Layer 5 of a small transformer language model trained on English Wikipedia (10 layers, counted from 0, width 128).
A neuron's activation on a vector x is SiLU(gate . x) times (in . x), where the dot is the dot product.

Input weights of the MLP neurons that the questions are about. A number n stands for n times 0.0041.
n10 gate: 22 -41 -9 -31 28 -57 -38 3 -51 -42 46 8 -27 -42 -12 49 15 44 -43 -33 64 -52 -32 19 26 27 -61 -7 23 5 -38 21 28 -41 -52 13 -7 14 13 -1 -18 47 -5 11 -21 48 -26 -31 -30 11 42 25 3 -19 -39 26 21 20 24 -12 34 15 -56 5 53 15 -29 14 -10 -70 -30 -34 35 5 -34 16 58 21 -35 34 -5 -12 14 -20 -56 -28 -54 -52 -17 44 -28 -5 -47 -2 -16 -2 6 3 44 -7 12 -16 -19 -19 -7 12 -13 -37 39 -35 -10 3 21 8 32 -18 32 -13 -21 -31 8 -12 -28 44 74 0 4 -30
n11 gate: 22 17 4 -17 2 -47 24 16 68 -7 5 -62 31 53 -28 18 7 5 7 -44 1 -14 34 -49 18 39 14 -47 -33 28 -13 6 17 18 -11 0 7 10 -14 -72 -21 27 22 37 14 -23 -46 27 -28 -47 -19 -11 43 91 86 43 72 -7 -29 9 -11 35 30 1 -21 19 13 3 -56 -21 -31 1 33 2 -9 -20 2 25 33 -5 -3 6 36 -4 -46 37 -95 12 25 -29 -5 3 22 -44 14 22 39 -32 -14 18 -47 -24 -49 51 -12 -4 10 -57 -21 -32 -6 41 8 -24 54 -4 35 7 -4 2 7 1 -18 19 -13 -29 4 -2
n21 gate: -24 12 27 -11 25 31 -29 -9 -29 14 23 1 18 19 -42 -15 7 -4 -1 -25 30 -18 -6 16 -33 13 32 9 7 -6 -32 -9 18 23 -6 45 -10 -2 -23 2 -7 12 -2 -22 10 -33 -42 27 -1 -38 3 18 -40 25 81 10 22 16 -1 17 1 49 54 -7 -13 10 3 -5 10 4 14 -27 39 36 -26 -10 -23 12 18 -1 3 16 -5 -2 -30 -27 -42 -26 10 15 13 2 13 0 32 2 -11 -54 -80 -54 39 -17 11 18 -33 -42 31 2 -20 42 -2 15 -32 18 13 -13 -22 -1 35 -5 -3 -12 -9 -19 4 21 22 1
n40 gate: -28 44 -26 -16 20 18 38 46 -8 -14 -46 8 -9 1 3 -34 -4 -18 6 -30 17 13 17 18 11 7 -27 -25 27 19 4 34 -31 -15 28 -15 1 -5 -2 12 7 12 45 20 -11 -19 55 -17 2 7 -14 24 0 25 27 19 -2 -23 4 -10 32 -17 -3 -25 -23 11 5 -5 5 -10 4 -19 -1 3 55 -16 -10 4 -44 6 -31 38 -5 1 -12 29 -31 0 -25 45 15 -25 -23 -10 5 5 1 -9 17 -15 -24 22 -25 -13 22 53 13 -14 -15 23 21 -23 10 -28 -2 -3 -39 7 -29 17 -34 -19 30 9 -13 -7 8 -2
n73 gate: 49 30 44 -6 47 -22 29 64 -71 -32 27 -57 25 -21 2 -48 26 18 -2 17 -1 -27 18 -49 3 24 20 -21 38 7 -13 9 -7 -33 -44 5 13 12 11 -13 17 -11 41 23 -16 8 -24 25 11 -10 -22 28 81 0 -6 26 -38 24 40 -17 -15 -11 25 38 -28 21 7 4 30 -7 -15 -25 16 17 30 -61 -20 -13 -57 32 -4 -7 3 -8 -4 21 -13 -34 -23 -24 -38 -12 -41 -4 42 11 -12 -7 -21 -9 11 6 50 33 -30 -1 44 -36 12 -45 -34 -12 -3 -16 15 -13 36 -67 -10 -23 -9 26 -48 -4 16 7 16 6
n162 gate: 43 -18 -38 38 25 -32 62 -21 -17 35 73 -3 17 27 -56 11 -22 25 -10 -3 22 -9 25 -43 -46 -24 30 -5 25 -3 -5 -3 -1 -36 44 -29 -16 10 28 36 -8 -3 29 -10 -22 11 -12 -32 -21 82 68 5 3 -46 -35 6 -30 24 13 10 34 8 56 27 -13 33 62 24 21 28 -13 -18 -16 10 -19 39 -52 56 -11 13 -23 0 -42 -30 -15 5 -2 -20 -52 30 -33 35 10 -29 -2 -28 11 23 27 32 36 -30 62 -12 54 44 -1 12 -60 -31 7 -23 -17 -11 21 -19 39 9 -17 5 4 15 -37 -23 -1 -5 8 -16
n169 gate: 0 16 29 -14 11 -8 31 -39 -39 12 26 20 24 -11 -19 -1 -1 47 -25 5 5 23 -4 -15 -14 6 -52 26 -7 1 22 -11 1 -38 -32 28 -12 10 58 -19 11 28 34 23 -7 15 5 -5 -21 -31 -1 8 10 -13 -19 -15 9 -5 4 -39 16 10 -1 20 21 29 -12 15 -12 -20 -34 -25 50 3 22 -22 47 26 -37 32 -21 14 -3 -27 13 23 1 1 -24 -27 -34 -26 -31 -24 -9 9 27 5 31 32 -20 14 -12 -10 -35 21 52 -13 -42 -2 -24 -1 28 44 5 7 -4 9 14 1 -4 -2 -10 -31 16 -16 4 -17
n184 gate: -9 -18 -41 -15 -6 -28 13 36 -11 -6 -14 -18 9 -14 20 2 -14 26 10 -12 -20 20 8 -22 15 -36 -35 47 23 -10 -17 38 -19 -21 4 -8 -23 4 8 23 26 -21 13 16 -20 -20 -4 24 -21 -31 -4 -9 15 -1 5 6 -13 6 -30 9 -1 33 17 -85 -28 20 7 17 -27 -1 -1 1 9 -37 -28 26 -13 10 -12 -20 -8 -27 9 4 10 2 -7 27 3 29 -14 16 -16 -21 26 -40 -20 -27 -15 14 -9 13 68 11 -20 -33 -75 23 -10 14 -31 -2 -2 38 16 23 49 15 -6 46 33 16 -11 1 -1 6 7 31
n188 gate: 58 -30 -10 -18 -38 -7 7 10 -19 62 5 -11 10 6 8 -37 14 -56 31 -44 -13 -5 30 -14 -18 8 17 54 37 5 -8 -6 -3 -12 10 28 23 -4 -25 -5 12 15 -20 -24 30 -29 26 23 -1 -46 -5 1 -50 -29 -6 14 -16 26 32 -5 -8 14 8 -3 26 2 66 25 -19 25 16 -22 -16 -6 -18 -2 -53 16 -2 0 -12 -7 -15 -2 32 34 -34 -20 -21 -23 -31 -1 32 -45 -29 31 19 4 -40 15 17 -19 -16 37 -19 -6 -9 -46 20 48 -55 65 -6 -39 17 -4 15 -14 64 23 -41 37 -3 6 -23 28 -23 -13
n10 in: 2 31 38 -8 -22 -9 -47 -68 4 -3 76 -12 -16 -24 -38 24 19 -4 18 -27 -2 -64 11 51 9 16 3 7 25 6 47 4 1 2 -21 44 3 -27 30 -3 3 9 25 -15 -1 15 -37 -14 76 9 -8 18 69 42 -17 37 26 -11 15 7 -9 -7 18 62 -19 -4 30 12 26 -2 -28 -44 -42 24 13 -15 14 -52 20 21 6 23 -4 -16 -4 21 -19 4 19 19 -44 -37 -59 -17 -6 -5 6 18 22 -40 -2 -1 31 -13 -12 7 20 2 3 -14 -26 10 18 13 -26 -7 11 -34 -19 -62 16 -17 20 11 22 20 -33 -33
n11 in: -26 29 -2 -39 -6 -1 22 20 -20 -26 46 4 50 -3 55 -14 -4 14 -51 -30 2 -33 -20 5 -25 -31 -27 -17 11 15 47 0 -59 -51 -32 15 -13 2 8 12 25 -15 -20 16 22 -27 18 -7 -30 11 24 6 -3 55 8 30 54 43 30 13 4 -13 -13 14 -21 -1 -12 -37 -10 -28 -33 -5 -22 -2 2 25 -25 -21 46 16 -22 0 -35 11 16 20 -33 16 19 8 -13 -15 1 -18 29 -4 0 -48 -55 12 -21 20 -28 -1 -54 -13 11 35 -17 10 -11 20 12 42 -14 -11 53 0 -45 -7 -18 -30 -26 -18 -22 -6 -39 -27
n21 in: 32 25 -16 -9 55 17 30 41 -13 -6 10 6 -14 81 12 -39 -10 -1 2 -33 -6 0 -12 45 -1 -6 -7 12 -11 -25 -27 5 23 35 -16 33 -16 -32 -24 -3 -39 22 26 39 -1 -5 -28 -3 7 -25 -19 20 -20 34 -5 5 -1 -11 -13 21 -18 -6 -1 -43 -17 -12 10 -32 -14 -11 1 -25 28 34 22 -21 -6 10 -10 3 -19 19 24 2 -9 -12 -8 -2 10 8 1 -32 -6 -4 3 12 -13 -12 -25 -3 -3 -33 -15 -16 9 -18 -15 33 16 41 11 -36 -6 32 5 16 -20 34 -16 5 29 24 39 20 10 6 25 -17
n40 in: 13 11 -3 25 -5 53 29 6 53 -5 24 -18 -25 20 -6 14 11 -62 -21 -23 -41 10 -9 5 25 4 -8 -5 -31 -28 -3 92 14 37 9 -20 18 -12 -36 -29 7 19 4 -19 -19 -38 35 8 5 20 -2 -32 -9 21 -11 -9 3 3 -7 -17 10 39 17 -15 -24 -14 23 -9 -26 26 -24 14 31 8 35 1 15 -31 -34 -10 20 -14 24 -2 -23 13 -30 -15 -3 -16 -2 -13 -1 4 -10 21 6 7 -3 27 -5 6 11 1 -24 12 -3 -19 7 -29 -3 -18 30 14 2 -10 -5 4 -10 3 23 -1 18 27 36 -47 -14 24
n73 in: -27 -20 -13 -16 2 -25 53 -17 25 -2 16 14 -13 -30 7 -3 30 9 -1 1 37 7 20 70 -17 -10 10 6 37 -33 -3 -4 52 -33 -6 16 24 -17 12 -11 22 22 -14 39 26 32 51 18 32 18 -19 10 2 15 -28 8 22 25 34 -39 31 -60 -43 -28 17 42 13 -30 34 18 17 4 20 -14 -18 10 -32 17 -38 35 33 -11 -10 9 23 -2 -30 7 12 1 -3 2 -4 -12 17 -43 -16 -2 -24 -18 27 -6 25 -36 7 -15 -33 3 14 -24 -3 39 1 -58 -17 -15 27 -2 38 70 -7 27 15 -10 66 20 -38 14
n162 in: -9 4 -7 18 -4 23 21 -6 24 -12 32 -3 -10 -77 -16 -2 6 16 37 28 -4 -31 -22 18 8 -7 -4 16 -5 -24 -18 -1 44 14 -14 -36 20 -11 14 -62 28 0 18 -13 7 7 -15 46 -24 32 2 -28 2 7 8 -27 -13 8 12 39 21 15 35 -14 -16 -15 -8 1 -34 -54 -19 15 -38 7 -15 13 -21 24 -31 -13 -11 11 44 8 -51 -19 -47 11 -6 -20 -26 -11 11 -1 30 -28 46 -10 -12 -15 -17 -10 44 -26 -24 -12 -34 23 -10 14 0 -51 -20 -38 -12 18 33 9 -24 -4 20 12 12 -59 -8 -44 0 -2
n169 in: -9 -10 19 18 -28 -36 -27 21 -20 37 -4 28 -5 10 -3 -12 25 -8 -8 15 -28 4 5 -12 -31 -14 -20 11 2 57 -7 1 10 -14 -3 1 -22 -22 26 1 3 21 19 31 -3 6 -7 -27 -21 -17 -13 -12 -28 4 5 25 5 10 -8 -37 24 24 11 -1 12 -13 -15 7 -44 -12 26 33 24 53 25 -23 3 22 -61 -24 -5 -23 19 -9 -14 -7 41 32 41 -18 7 -26 -1 -2 -4 -2 -1 -3 9 -19 -14 18 -3 -12 -29 5 -9 25 -9 5 -3 22 -16 13 -17 2 -2 -6 -1 28 -4 -8 35 4 11 -2 6 -5
n184 in: -9 7 -2 -3 18 43 -32 6 -20 4 -21 -32 3 1 -20 -37 22 -5 31 12 -9 22 35 -9 57 14 4 25 -2 27 17 -6 15 -9 61 -16 5 13 -9 -32 26 -17 21 -1 -21 19 1 39 -37 -17 -8 -6 -36 0 -15 25 37 -3 13 23 -43 23 65 -37 10 3 1 -4 13 -25 -27 3 16 -41 -24 4 25 0 -35 16 7 -16 4 13 3 -55 12 25 1 11 1 -22 1 0 33 3 9 -30 18 -46 -16 -5 30 23 -49 -22 -10 -5 -3 4 -25 40 -15 18 -21 42 -11 -7 -40 9 -24 27 13 -29 6 -5 0 11
n188 in: -7 -47 11 15 -4 -34 32 -18 -11 30 -11 -12 -2 20 -10 -5 12 -67 42 22 -36 -2 -11 9 -9 19 -5 24 26 -22 -12 36 19 8 -3 15 59 -25 -34 -31 22 36 12 36 30 -28 9 13 37 -27 -41 60 16 23 22 6 28 13 34 -14 9 19 -17 -29 38 36 35 22 -20 -11 7 -1 -61 8 -6 -8 -2 1 17 -13 -29 28 -3 26 -16 32 -54 8 -7 -6 -21 10 -1 -35 0 5 -71 52 -15 43 20 -21 15 14 -2 -4 -5 -25 34 -16 -37 -6 35 -13 -7 -15 -32 -13 24 26 -27 23 14 16 29 58 -25 -7

Each question shows a token from some text and the vector x that enters the MLP there. A number n stands for n times 0.043.

" of": -16 -2 27 -2 14 19 -2 -10 -34 20 -16 12 -11 -4 17 0 3 14 3 12 -16 -13 7 -17 12 19 4 -8 4 -12 -7 -1 5 -7 -6 6 16 -21 -2 13 18 1 18 -5 -20 -11 -10 -7 -2 4 -16 5 3 10 -2 -8 -17 18 9 -20 -18 0 -10 -1 14 -5 1 -2 -2 34 -23 22 -14 3 5 2 13 -9 10 6 -2 12 35 43 11 -7 -6 7 17 4 5 -27 10 -14 -8 -25 16 10 -11 0 12 -27 10 8 -14 -8 14 11 24 3 -3 12 12 -18 19 9 -11 -18 2 -24 11 -27 -6 20 8 -3 7 21
Which neuron fires most, and how strongly? n11, at about 0.1

"\n\n": -10 1 14 -9 -11 -22 -1 6 -22 -3 18 -2 7 3 -10 -22 4 -2 3 12 1 -2 0 1 -5 -12 8 26 0 22 3 -5 22 -1 1 0 36 -8 -29 6 2 -8 -3 -10 10 -29 17 -17 3 -5 -38 12 18 -15 -9 -2 21 38 19 -3 24 -17 -13 21 11 -8 2 -6 -2 11 3 29 -12 14 1 -33 2 -3 19 -2 12 -14 -6 31 32 19 -5 -27 -11 -6 4 -32 -12 -8 21 -11 -17 8 -11 28 -5 -14 6 -1 10 1 -4 4 40 -2 15 7 -16 3 -19 19 -9 -11 10 16 -13 -7 -3 12 -4 -32 -7 -6
Which neuron lights up most? n188

",": -6 -10 18 12 12 -12 -4 14 12 7 15 -2 -5 -21 -6 -5 -8 4 -12 12 0 15 -6 16 -5 7 2 -25 -1 11 -26 4 10 -1 6 -7 18 -2 10 3 -3 -3 -10 -3 8 -9 -4 0 -8 -6 -34 2 -8 9 -2 6 33 24 7 9 -4 1 -6 -9 -2 18 5 3 -13 12 -13 14 -2 5 0 6 0 18 -10 -7 -12 3 6 50 4 -1 7 -7 2 8 -3 -9 1 12 -20 0 -12 2 -15 -10 19 -12 9 3 20 4 15 17 17 3 11 -11 4 8 -18 2 -6 -8 0 5 10 16 26 -8 26 8 -10 22
Which neuron lights up most? n21

"ini": -21 -4 -19 -8 -4 22 20 42 -10 -17 4 2 -19 -14 2 5 19 36 5 10 -21 -7 -32 17 -39 19 -7 6 -9 18 -16 -4 7 4 -23 -18 19 24 11 11 21 5 14 0 -17 3 16 0 -13 11 -29 -2 -25 -1 -37 -15 -29 1 6 -10 -3 29 22 -12 21 -20 -24 -32 -6 13 -20 33 -2 -24 5 4 14 -14 -21 -2 -3 1 25 8 16 14 32 12 -17 -33 12 8 -31 -14 -4 17 4 2 20 4 8 -9 -6 -12 -8 -4 -35 14 1 -4 -2 -9 6 4 -32 1 2 4 -30 -29 58 30 7 -20 -10 -9 10 -1
The two highest activations, in order: n184, n169

" –": 6 7 25 -16 -1 -4 11 17 20 -4 29 -7 1 25 15 -27 3 -25 -27 11 -4 8 -1 10 0 9 -14 -30 -1 24 -9 4 6 -6 -15 31 16 -15 12 -4 -6 1 -4 20 8 -9 -12 1 -7 -6 -19 -11 14 14 17 10 18 46 -18 -3 -12 -5 5 10 4 31 4 5 3 -3 -8 2 2 7 25 0 -22 1 21 -10 13 14 -27 37 7 8 -28 -4 -26 -3 10 -24 13 10 -14 -19 3 14 -4 10 9 -15 -3 -7 4 1 12 -5 20 -2 15 -4 15 -1 -15 -5 -25 9 6 3 -11 10 15 -22 -12 5 -4 -6
Which neuron lights up most? n11

" Years": 9 18 -9 -6 -5 0 28 14 12 -14 -26 38 6 18 49 1 -1 2 -15 7 -10 -9 27 -21 -47 4 2 14 -12 9 -17 -4 13 8 6 19 8 -33 23 -2 21 4 24 -5 21 0 0 -10 8 11 7 17 3 -2 -19 -3 16 2 -17 -1 -5 3 -1 22 -2 25 -11 17 0 7 -40 30 2 24 -6 4 -4 -42 20 5 -40 -1 25 18 1 9 -7 13 -21 -10 16 -30 -6 -4 11 3 -25 54 24 28 11 20 0 7 -24 2 -4 16 -1 4 12 15 45 -17 -13 -14 2 17 25 25 16 6 -8 5 -33 7 -7 -6
The three highest activations, in order: n169, n188, n184

" Pul": 1 -26 -6 22 10 22 -12 7 -24 0 3 11 6 17 12 -9 17 -24 -23 0 -19 10 1 34 -9 -9 -9 35 25 -9 30 5 -15 14 -22 32 -21 9 -11 -4 -3 -20 -6 -11 15 -20 -8 -20 29 -9 3 10 -16 -24 -40 5 -4 -14 -7 24 5 -1 -2 -18 -15 -28 -3 0 2 21 -28 9 0 15 -6 -30 2 -31 3 -9 35 -8 12 10 -20 -14 17 29 4 1 18 0 8 -14 -32 -5 -6 6 6 -7 30 9 -19 -11 -26 -5 36 44 -10 21 7 37 -13 34 -45 -14 -37 8 -4 -14 -5 -24 5 -11 -11 11 -17 11
The three highest activations, in order: n21, n162, n73

" Sh": 1 -8 -2 14 11 -3 -26 0 -9 -14 15 2 23 27 1 -14 16 -19 -28 -10 -6 -2 14 23 19 -9 1 -1 -13 7 6 35 -9 -5 -7 14 2 13 6 -8 -27 -17 -2 14 -11 -18 -40 -14 3 -7 -17 -19 -7 0 -13 -11 -7 -17 -26 3 -8 -12 -3 18 25 -10 -1 -6 13 -11 -13 4 -6 -13 10 10 2 6 -8 -8 1 9 -6 21 -20 -14 37 17 46 1 8 -3 17 7 28 -13 -27 18 -26 0 16 12 7 -6 -1 12 12 29 10 -25 20 -8 -11 -26 -95 -5 -31 7 -18 -9 5 4 18 8 2 20 -6 -4
Which neuron lights up most? n162

"25": -2 21 -9 11 -2 10 -12 20 8 -4 -21 -1 15 13 18 2 -13 8 -32 -36 -5 14 14 -11 25 1 -7 -4 -13 13 20 6 -7 1 -8 2 18 -16 -6 13 -13 -16 -15 -10 1 -32 9 -5 -19 -19 -5 -7 0 -5 -11 9 9 43 -7 -7 -13 -8 14 -3 36 12 -9 -11 1 -4 1 17 -3 -15 -27 -6 1 4 13 -11 9 -2 -18 31 16 -4 -31 19 0 6 8 -8 20 -12 -4 -12 -3 -2 -5 -14 10 6 19 2 15 -4 -7 -7 16 -2 34 3 30 -9 4 -20 -27 -3 1 14 -6 5 -9 -28 -9 -31 5 8
Which neuron lights up most? n11

" metres": 21 -24 -4 -16 -8 -16 0 15 -17 24 1 19 6 2 -10 -22 28 -33 -3 4 -34 -24 -10 4 -1 22 0 7 -22 13 18 -13 18 5 14 32 -8 -11 -10 9 -16 5 8 25 -7 6 -28 -24 -8 5 -23 -4 -9 -16 -13 -9 -1 6 -1 -1 -16 0 -21 13 29 -17 11 4 37 30 2 22 14 5 25 -12 32 -2 8 -4 27 23 -2 13 -12 0 5 31 -8 4 5 4 -5 -28 -6 -5 -29 -15 29 -40 13 11 -17 -23 -15 -14 -8 -5 13 -8 15 -2 4 -4 -73 -13 -14 -10 20 8 -8 11 13 6 -3 15 28 19
The three highest activations, in order: n162, n11, n188

" for": -12 -11 32 -9 -7 22 15 -2 -3 21 -11 19 10 6 16 9 -15 6 13 23 -4 2 -1 -2 14 23 1 -5 -6 23 -8 -1 -2 -2 6 11 23 -6 5 3 -3 -17 -17 -1 -3 -13 -16 6 27 1 -28 -1 -7 -13 10 -1 -16 15 12 9 -28 7 -8 -5 -6 -4 2 -24 -4 7 8 6 5 1 -4 3 24 9 12 8 1 28 31 40 9 -11 22 -6 27 -17 2 -7 8 -20 -7 -13 1 -4 -1 -19 -1 -11 -2 5 -17 -10 21 -10 25 -15 -5 -6 18 -6 29 15 -3 -14 15 -24 31 -13 10 -3 6 26 17 8
The three highest activations, in order: n21, n40, n162

" term": 26 10 -16 18 -5 9 -1 6 -2 9 -16 2 4 -11 25 19 0 36 22 20 -24 -3 -7 -2 -7 6 35 12 0 27 -12 5 4 25 -21 -10 7 -15 -15 2 -31 -7 17 -26 -4 28 -21 -5 -2 11 -3 13 -36 11 -15 -4 -10 -1 35 7 31 19 7 -20 4 -4 6 12 -8 3 12 52 -10 -5 -21 -9 -2 -10 -13 -4 -25 3 24 26 -3 -16 10 4 -2 -6 -17 -32 1 14 9 -2 -3 60 -6 -2 1 -19 35 -14 -11 4 -17 11 16 -7 -9 14 -2 -6 -26 -5 21 19 -6 24 30 -4 -6 1 -6 -6 -7 0
Which neuron fires most, and how strongly? n162, at about 0.87

"D": -1 22 -6 6 15 34 13 12 -22 13 -10 37 16 -2 5 7 17 -8 -14 11 -3 13 -20 24 -37 -40 -18 13 -2 20 -10 4 4 8 -10 -6 -17 2 -18 -31 -15 -6 -7 -21 -1 -43 -9 6 -3 -13 -24 15 -17 27 -46 9 -13 -16 6 20 -28 2 9 26 35 -14 -5 7 -15 10 14 10 0 33 1 -7 -26 2 -5 -2 26 -23 8 17 -22 -15 25 19 13 -10 -18 -9 -22 -7 12 -1 -11 7 -2 14 -13 6 10 -6 7 -8 15 23 -18 3 7 -2 -24 -1 -56 13 -1 -3 16 -5 36 24 18 8 3 -2 -24 -12
Which neuron lights up most? n21

"sm": -31 4 -18 18 -7 6 -4 23 -9 -2 34 16 4 -15 7 7 -21 40 -1 -2 -2 4 -17 16 -33 -29 0 19 -24 19 3 21 -2 3 -9 6 5 29 11 27 8 -10 18 5 -5 13 -2 -21 21 16 -17 25 -29 -6 6 2 -33 -15 -15 -11 -10 17 15 -9 5 -18 11 -30 12 -7 7 23 19 4 13 3 -13 -20 -17 -9 -39 -5 26 12 28 -1 31 10 3 1 -17 -19 2 19 -27 -6 -22 -5 25 -24 5 40 -26 8 2 3 4 18 4 5 3 29 -10 33 -4 -24 -1 12 -44 1 15 -15 13 -31 -19 -12 -11 14
The three highest activations, in order: n169, n188, n73

"92": -9 16 16 2 -7 32 16 25 -11 23 -7 2 -7 20 35 -15 34 2 -7 4 -24 -40 -6 -2 -10 -2 -27 -4 -19 6 3 -14 -4 8 12 23 -12 -5 3 12 -6 5 -11 5 1 -6 14 4 -22 -1 -35 -24 6 29 -28 -10 6 31 -3 -15 -27 -19 26 1 30 20 2 0 -3 -7 2 27 5 31 1 -27 5 5 -3 -1 27 12 -24 7 -3 -12 -28 28 7 -11 -4 6 4 -2 10 -7 0 22 23 -20 -21 20 -13 -18 5 5 -35 -13 4 18 12 -3 -11 23 -70 -17 -23 -19 -7 -2 -4 23 -17 -11 -16 -24 6 12
The two highest activations, in order: n169, n40

" Britain": 14 19 4 -9 4 1 1 16 1 -9 -13 34 -1 2 16 -1 7 -10 -16 19 -23 -23 -18 5 -4 -13 -2 13 -3 -4 22 -41 -3 2 -8 -5 -26 -6 13 -16 -7 0 -11 8 19 27 -4 -21 11 1 -29 4 -4 -6 3 2 -12 -16 -15 -19 7 -4 9 -12 40 -43 1 3 -1 10 7 -9 -1 10 8 -6 -7 10 27 -5 9 26 10 35 8 -15 15 35 -12 18 -6 -5 -15 28 16 -22 17 -7 9 11 -11 -36 -19 -10 -21 -14 -7 8 -1 1 18 30 -25 -9 -31 -11 -6 -7 8 1 5 1 5 3 9 17 -8 -10
Which neuron lights up most? n40

";": -18 6 -5 7 3 11 1 3 -5 2 24 -3 22 -27 11 4 12 -20 -7 17 3 7 -29 20 -6 -11 -24 -16 -3 30 -16 -18 -2 22 -18 25 24 8 15 -10 -6 5 -18 12 23 1 -6 0 14 -12 8 5 1 6 -23 -6 -12 37 -5 20 -36 9 -1 -12 -13 11 -6 -2 11 -29 -6 11 1 -2 -5 -9 -14 -14 5 -20 18 5 -29 24 10 2 -41 -11 -20 9 -16 -13 13 -3 9 2 -10 17 23 -2 -13 6 -17 -11 11 0 -27 7 7 -20 -21 20 -5 21 -65 -11 7 13 3 -10 7 -15 -21 2 3 -9 -42 -29
Which neuron fires most, and how strongly? n10, at about 1.2

"ort": 5 -14 -4 -34 10 -27 5 -3 0 7 14 18 17 -13 12 11 3 27 42 7 -28 -16 -16 -1 6 -9 -17 19 -17 -14 -3 -27 16 19 8 -19 7 -3 12 7 23 6 20 1 28 14 6 -2 -29 14 -42 -2 1 20 14 6 -15 -31 2 11 1 9 -9 30 19 -6 7 8 0 40 -20 41 -15 11 -10 11 -40 4 -6 -7 -8 0 2 12 -19 0 50 24 -7 -17 28 -7 0 6 6 -21 -4 3 18 9 -4 2 -3 -16 10 -26 -47 14 -7 4 20 -10 12 6 -10 -20 19 3 -15 -3 21 0 3 3 -23 -12 11 -2
Which neuron lights up most? n162

" exchange": -12 10 -2 22 6 -12 30 -4 9 14 3 23 -20 12 -1 -11 -2 -9 28 2 -28 18 6 15 -5 24 37 0 10 0 -13 -16 12 5 3 -7 5 -1 -2 -3 -11 3 14 -35 26 -13 -3 24 -10 -4 -35 -23 -2 -2 6 24 2 2 -1 -1 17 -13 15 2 -14 -16 -16 -21 -10 14 2 35 -10 -2 -4 -31 -21 -14 -9 -11 24 26 19 24 -5 4 11 38 22 8 -16 33 -4 8 -25 13 -1 19 1 -29 18 -2 2 -1 10 -12 25 -10 24 10 14 -22 4 15 -8 10 5 7 -24 -1 -8 9 -11 -31 21 -47 11 7
Which neuron fires most, and how strongly? n21, at about 0.1

"h": -9 1 -6 29 -16 -16 -2 -14 -25 -31 12 -7 18 -26 -21 -12 12 -12 -42 0 -36 -17 4 3 1 -20 3 -14 19 49 -17 14 10 18 24 10 1 1 16 8 6 1 -6 -1 -10 11 -8 0 0 8 -17 -29 -49 -32 0 11 -5 -2 13 0 -15 -15 0 17 18 -10 -12 10 23 -1 -3 6 -11 -9 -9 14 7 -13 17 -17 13 1 27 27 -18 -3 26 8 -12 11 -26 23 -4 -1 3 -17 -20 -20 -8 -16 4 -7 -14 0 -4 11 -38 10 -3 -11 15 1 -3 -4 -52 3 -28 -7 2 -14 -40 -2 -3 4 -2 13 0 8
Which neuron fires most, and how strongly? n40, at about 0.17

" 1st": 40 0 5 -27 -13 -15 17 -14 22 -26 5 1 4 2 28 19 -1 -2 -18 9 -14 -15 14 2 16 10 -2 -30 -3 6 3 16 14 -16 -9 -5 -12 -20 9 -10 -27 3 11 22 -20 4 25 -13 -23 -19 -49 -15 -22 -6 -18 21 -30 -4 -5 -7 -14 -21 0 1 -8 -14 5 20 30 -19 14 28 -16 -10 15 -16 -1 -1 1 -7 11 5 -13 19 -7 -18 8 37 -13 -7 -3 -8 17 -11 26 6 -15 5 11 -1 -6 29 2 -11 -10 7 -29 -2 26 -11 21 -37 13 -2 -24 4 -4 -2 -20 15 -9 11 -3 -26 -12 2 -13 -22
The three highest activations, in order: n73, n40, n10

"i": 2 -4 -7 7 -7 -2 -2 18 -12 -18 -3 -6 2 2 -17 -26 29 -7 15 9 -30 -11 -5 18 8 12 44 -11 -5 9 -13 0 8 1 -17 -4 -4 5 9 24 11 9 -16 -3 9 -18 5 23 3 -9 -13 -6 -21 14 10 12 -1 19 -15 -18 -8 -7 1 -41 11 12 -7 -4 -2 6 -21 10 2 0 12 3 13 0 2 -8 -12 7 30 33 -20 7 39 -13 15 4 13 -5 -3 17 7 12 -14 -11 -20 -3 21 -4 -18 -4 4 -11 -30 22 -12 -4 13 -12 -7 -8 -80 -3 -32 0 6 -22 12 0 22 14 11 15 28 -6
Which neuron lights up most? n21

"os": 0 -1 -1 -6 7 21 -2 -2 -28 -17 -17 5 -7 20 5 -1 21 14 -37 15 -9 27 -14 16 8 -37 -1 5 13 11 2 -13 -20 4 -3 -12 -16 -13 -23 -13 29 0 10 -14 -4 -33 -24 11 0 -2 -13 -8 -33 15 -5 28 11 -3 -14 -9 3 -5 37 9 25 9 -22 7 -2 13 -2 19 9 0 17 -15 -13 -6 7 -12 23 14 -3 16 11 -3 19 20 -34 19 -18 -29 -9 4 -12 -2 -22 -23 11 16 -2 36 -6 -3 -22 14 -12 4 -39 -1 11 17 -12 0 -80 0 -45 13 10 3 2 -32 -5 10 9 2 -20 3
Which neuron lights up most? n169

"Man": -1 11 7 15 -1 -9 -20 14 10 -1 -18 12 5 -5 25 -19 -24 29 -34 14 -30 24 7 -15 -7 6 7 1 -10 14 -11 6 5 22 -5 -7 0 14 -21 8 17 -6 -4 -27 9 -32 -16 2 22 2 -20 -17 -14 -1 -6 3 32 -17 -20 8 11 9 -24 5 -1 23 7 -9 -9 -16 -32 19 -2 -7 1 -30 -47 -14 -15 5 11 0 0 25 0 -13 9 33 -9 20 3 -13 1 3 -27 7 -8 15 3 11 -7 20 18 -13 -23 11 12 50 2 26 24 8 12 2 -42 11 -9 23 17 -10 -15 15 -7 -7 -15 -10 -2 28
Which neuron lights up most? n73

" international": 9 1 -7 1 -14 -16 26 11 14 -6 -16 9 -1 2 3 6 -8 -2 27 12 -44 -27 -23 22 -10 2 -3 -1 0 0 16 -15 18 -3 -6 14 12 -8 5 22 -12 6 1 -19 -14 3 -3 6 -28 -9 -32 -16 -3 -4 -24 -1 -12 -28 4 -11 27 -20 -8 -6 -4 9 -2 -8 13 16 18 38 -11 13 3 19 10 -9 -1 -1 -20 17 12 32 4 -14 27 20 -14 12 -14 -7 -1 23 38 -8 -13 11 3 -31 6 -19 12 -15 -6 -26 -29 -10 22 -5 0 0 3 -15 -15 -5 -4 -16 0 -23 1 16 -5 13 -20 -2 2 1
The two highest activations, in order: n11, n40

"ap": 7 -18 -20 47 13 3 22 27 -37 -23 -29 4 2 -3 1 -19 33 2 1 9 -26 -6 3 18 -9 -5 23 27 1 28 24 -3 -15 -10 5 9 -31 16 2 -18 -7 -5 16 -7 21 -21 -8 -21 -16 9 -20 0 -42 -4 -9 9 -3 -1 -10 -17 -13 -1 11 -1 13 -22 1 -6 5 16 -38 9 -10 11 5 4 -8 -28 4 -14 -1 -5 22 7 -39 -11 6 20 -18 15 -13 31 10 -11 -23 22 -6 21 6 4 -11 7 -19 -4 -22 -14 -9 44 -18 -17 8 20 -7 -3 -71 7 -31 12 -34 2 15 1 17 -4 -3 -19 -8 31
The three highest activations, in order: n73, n10, n40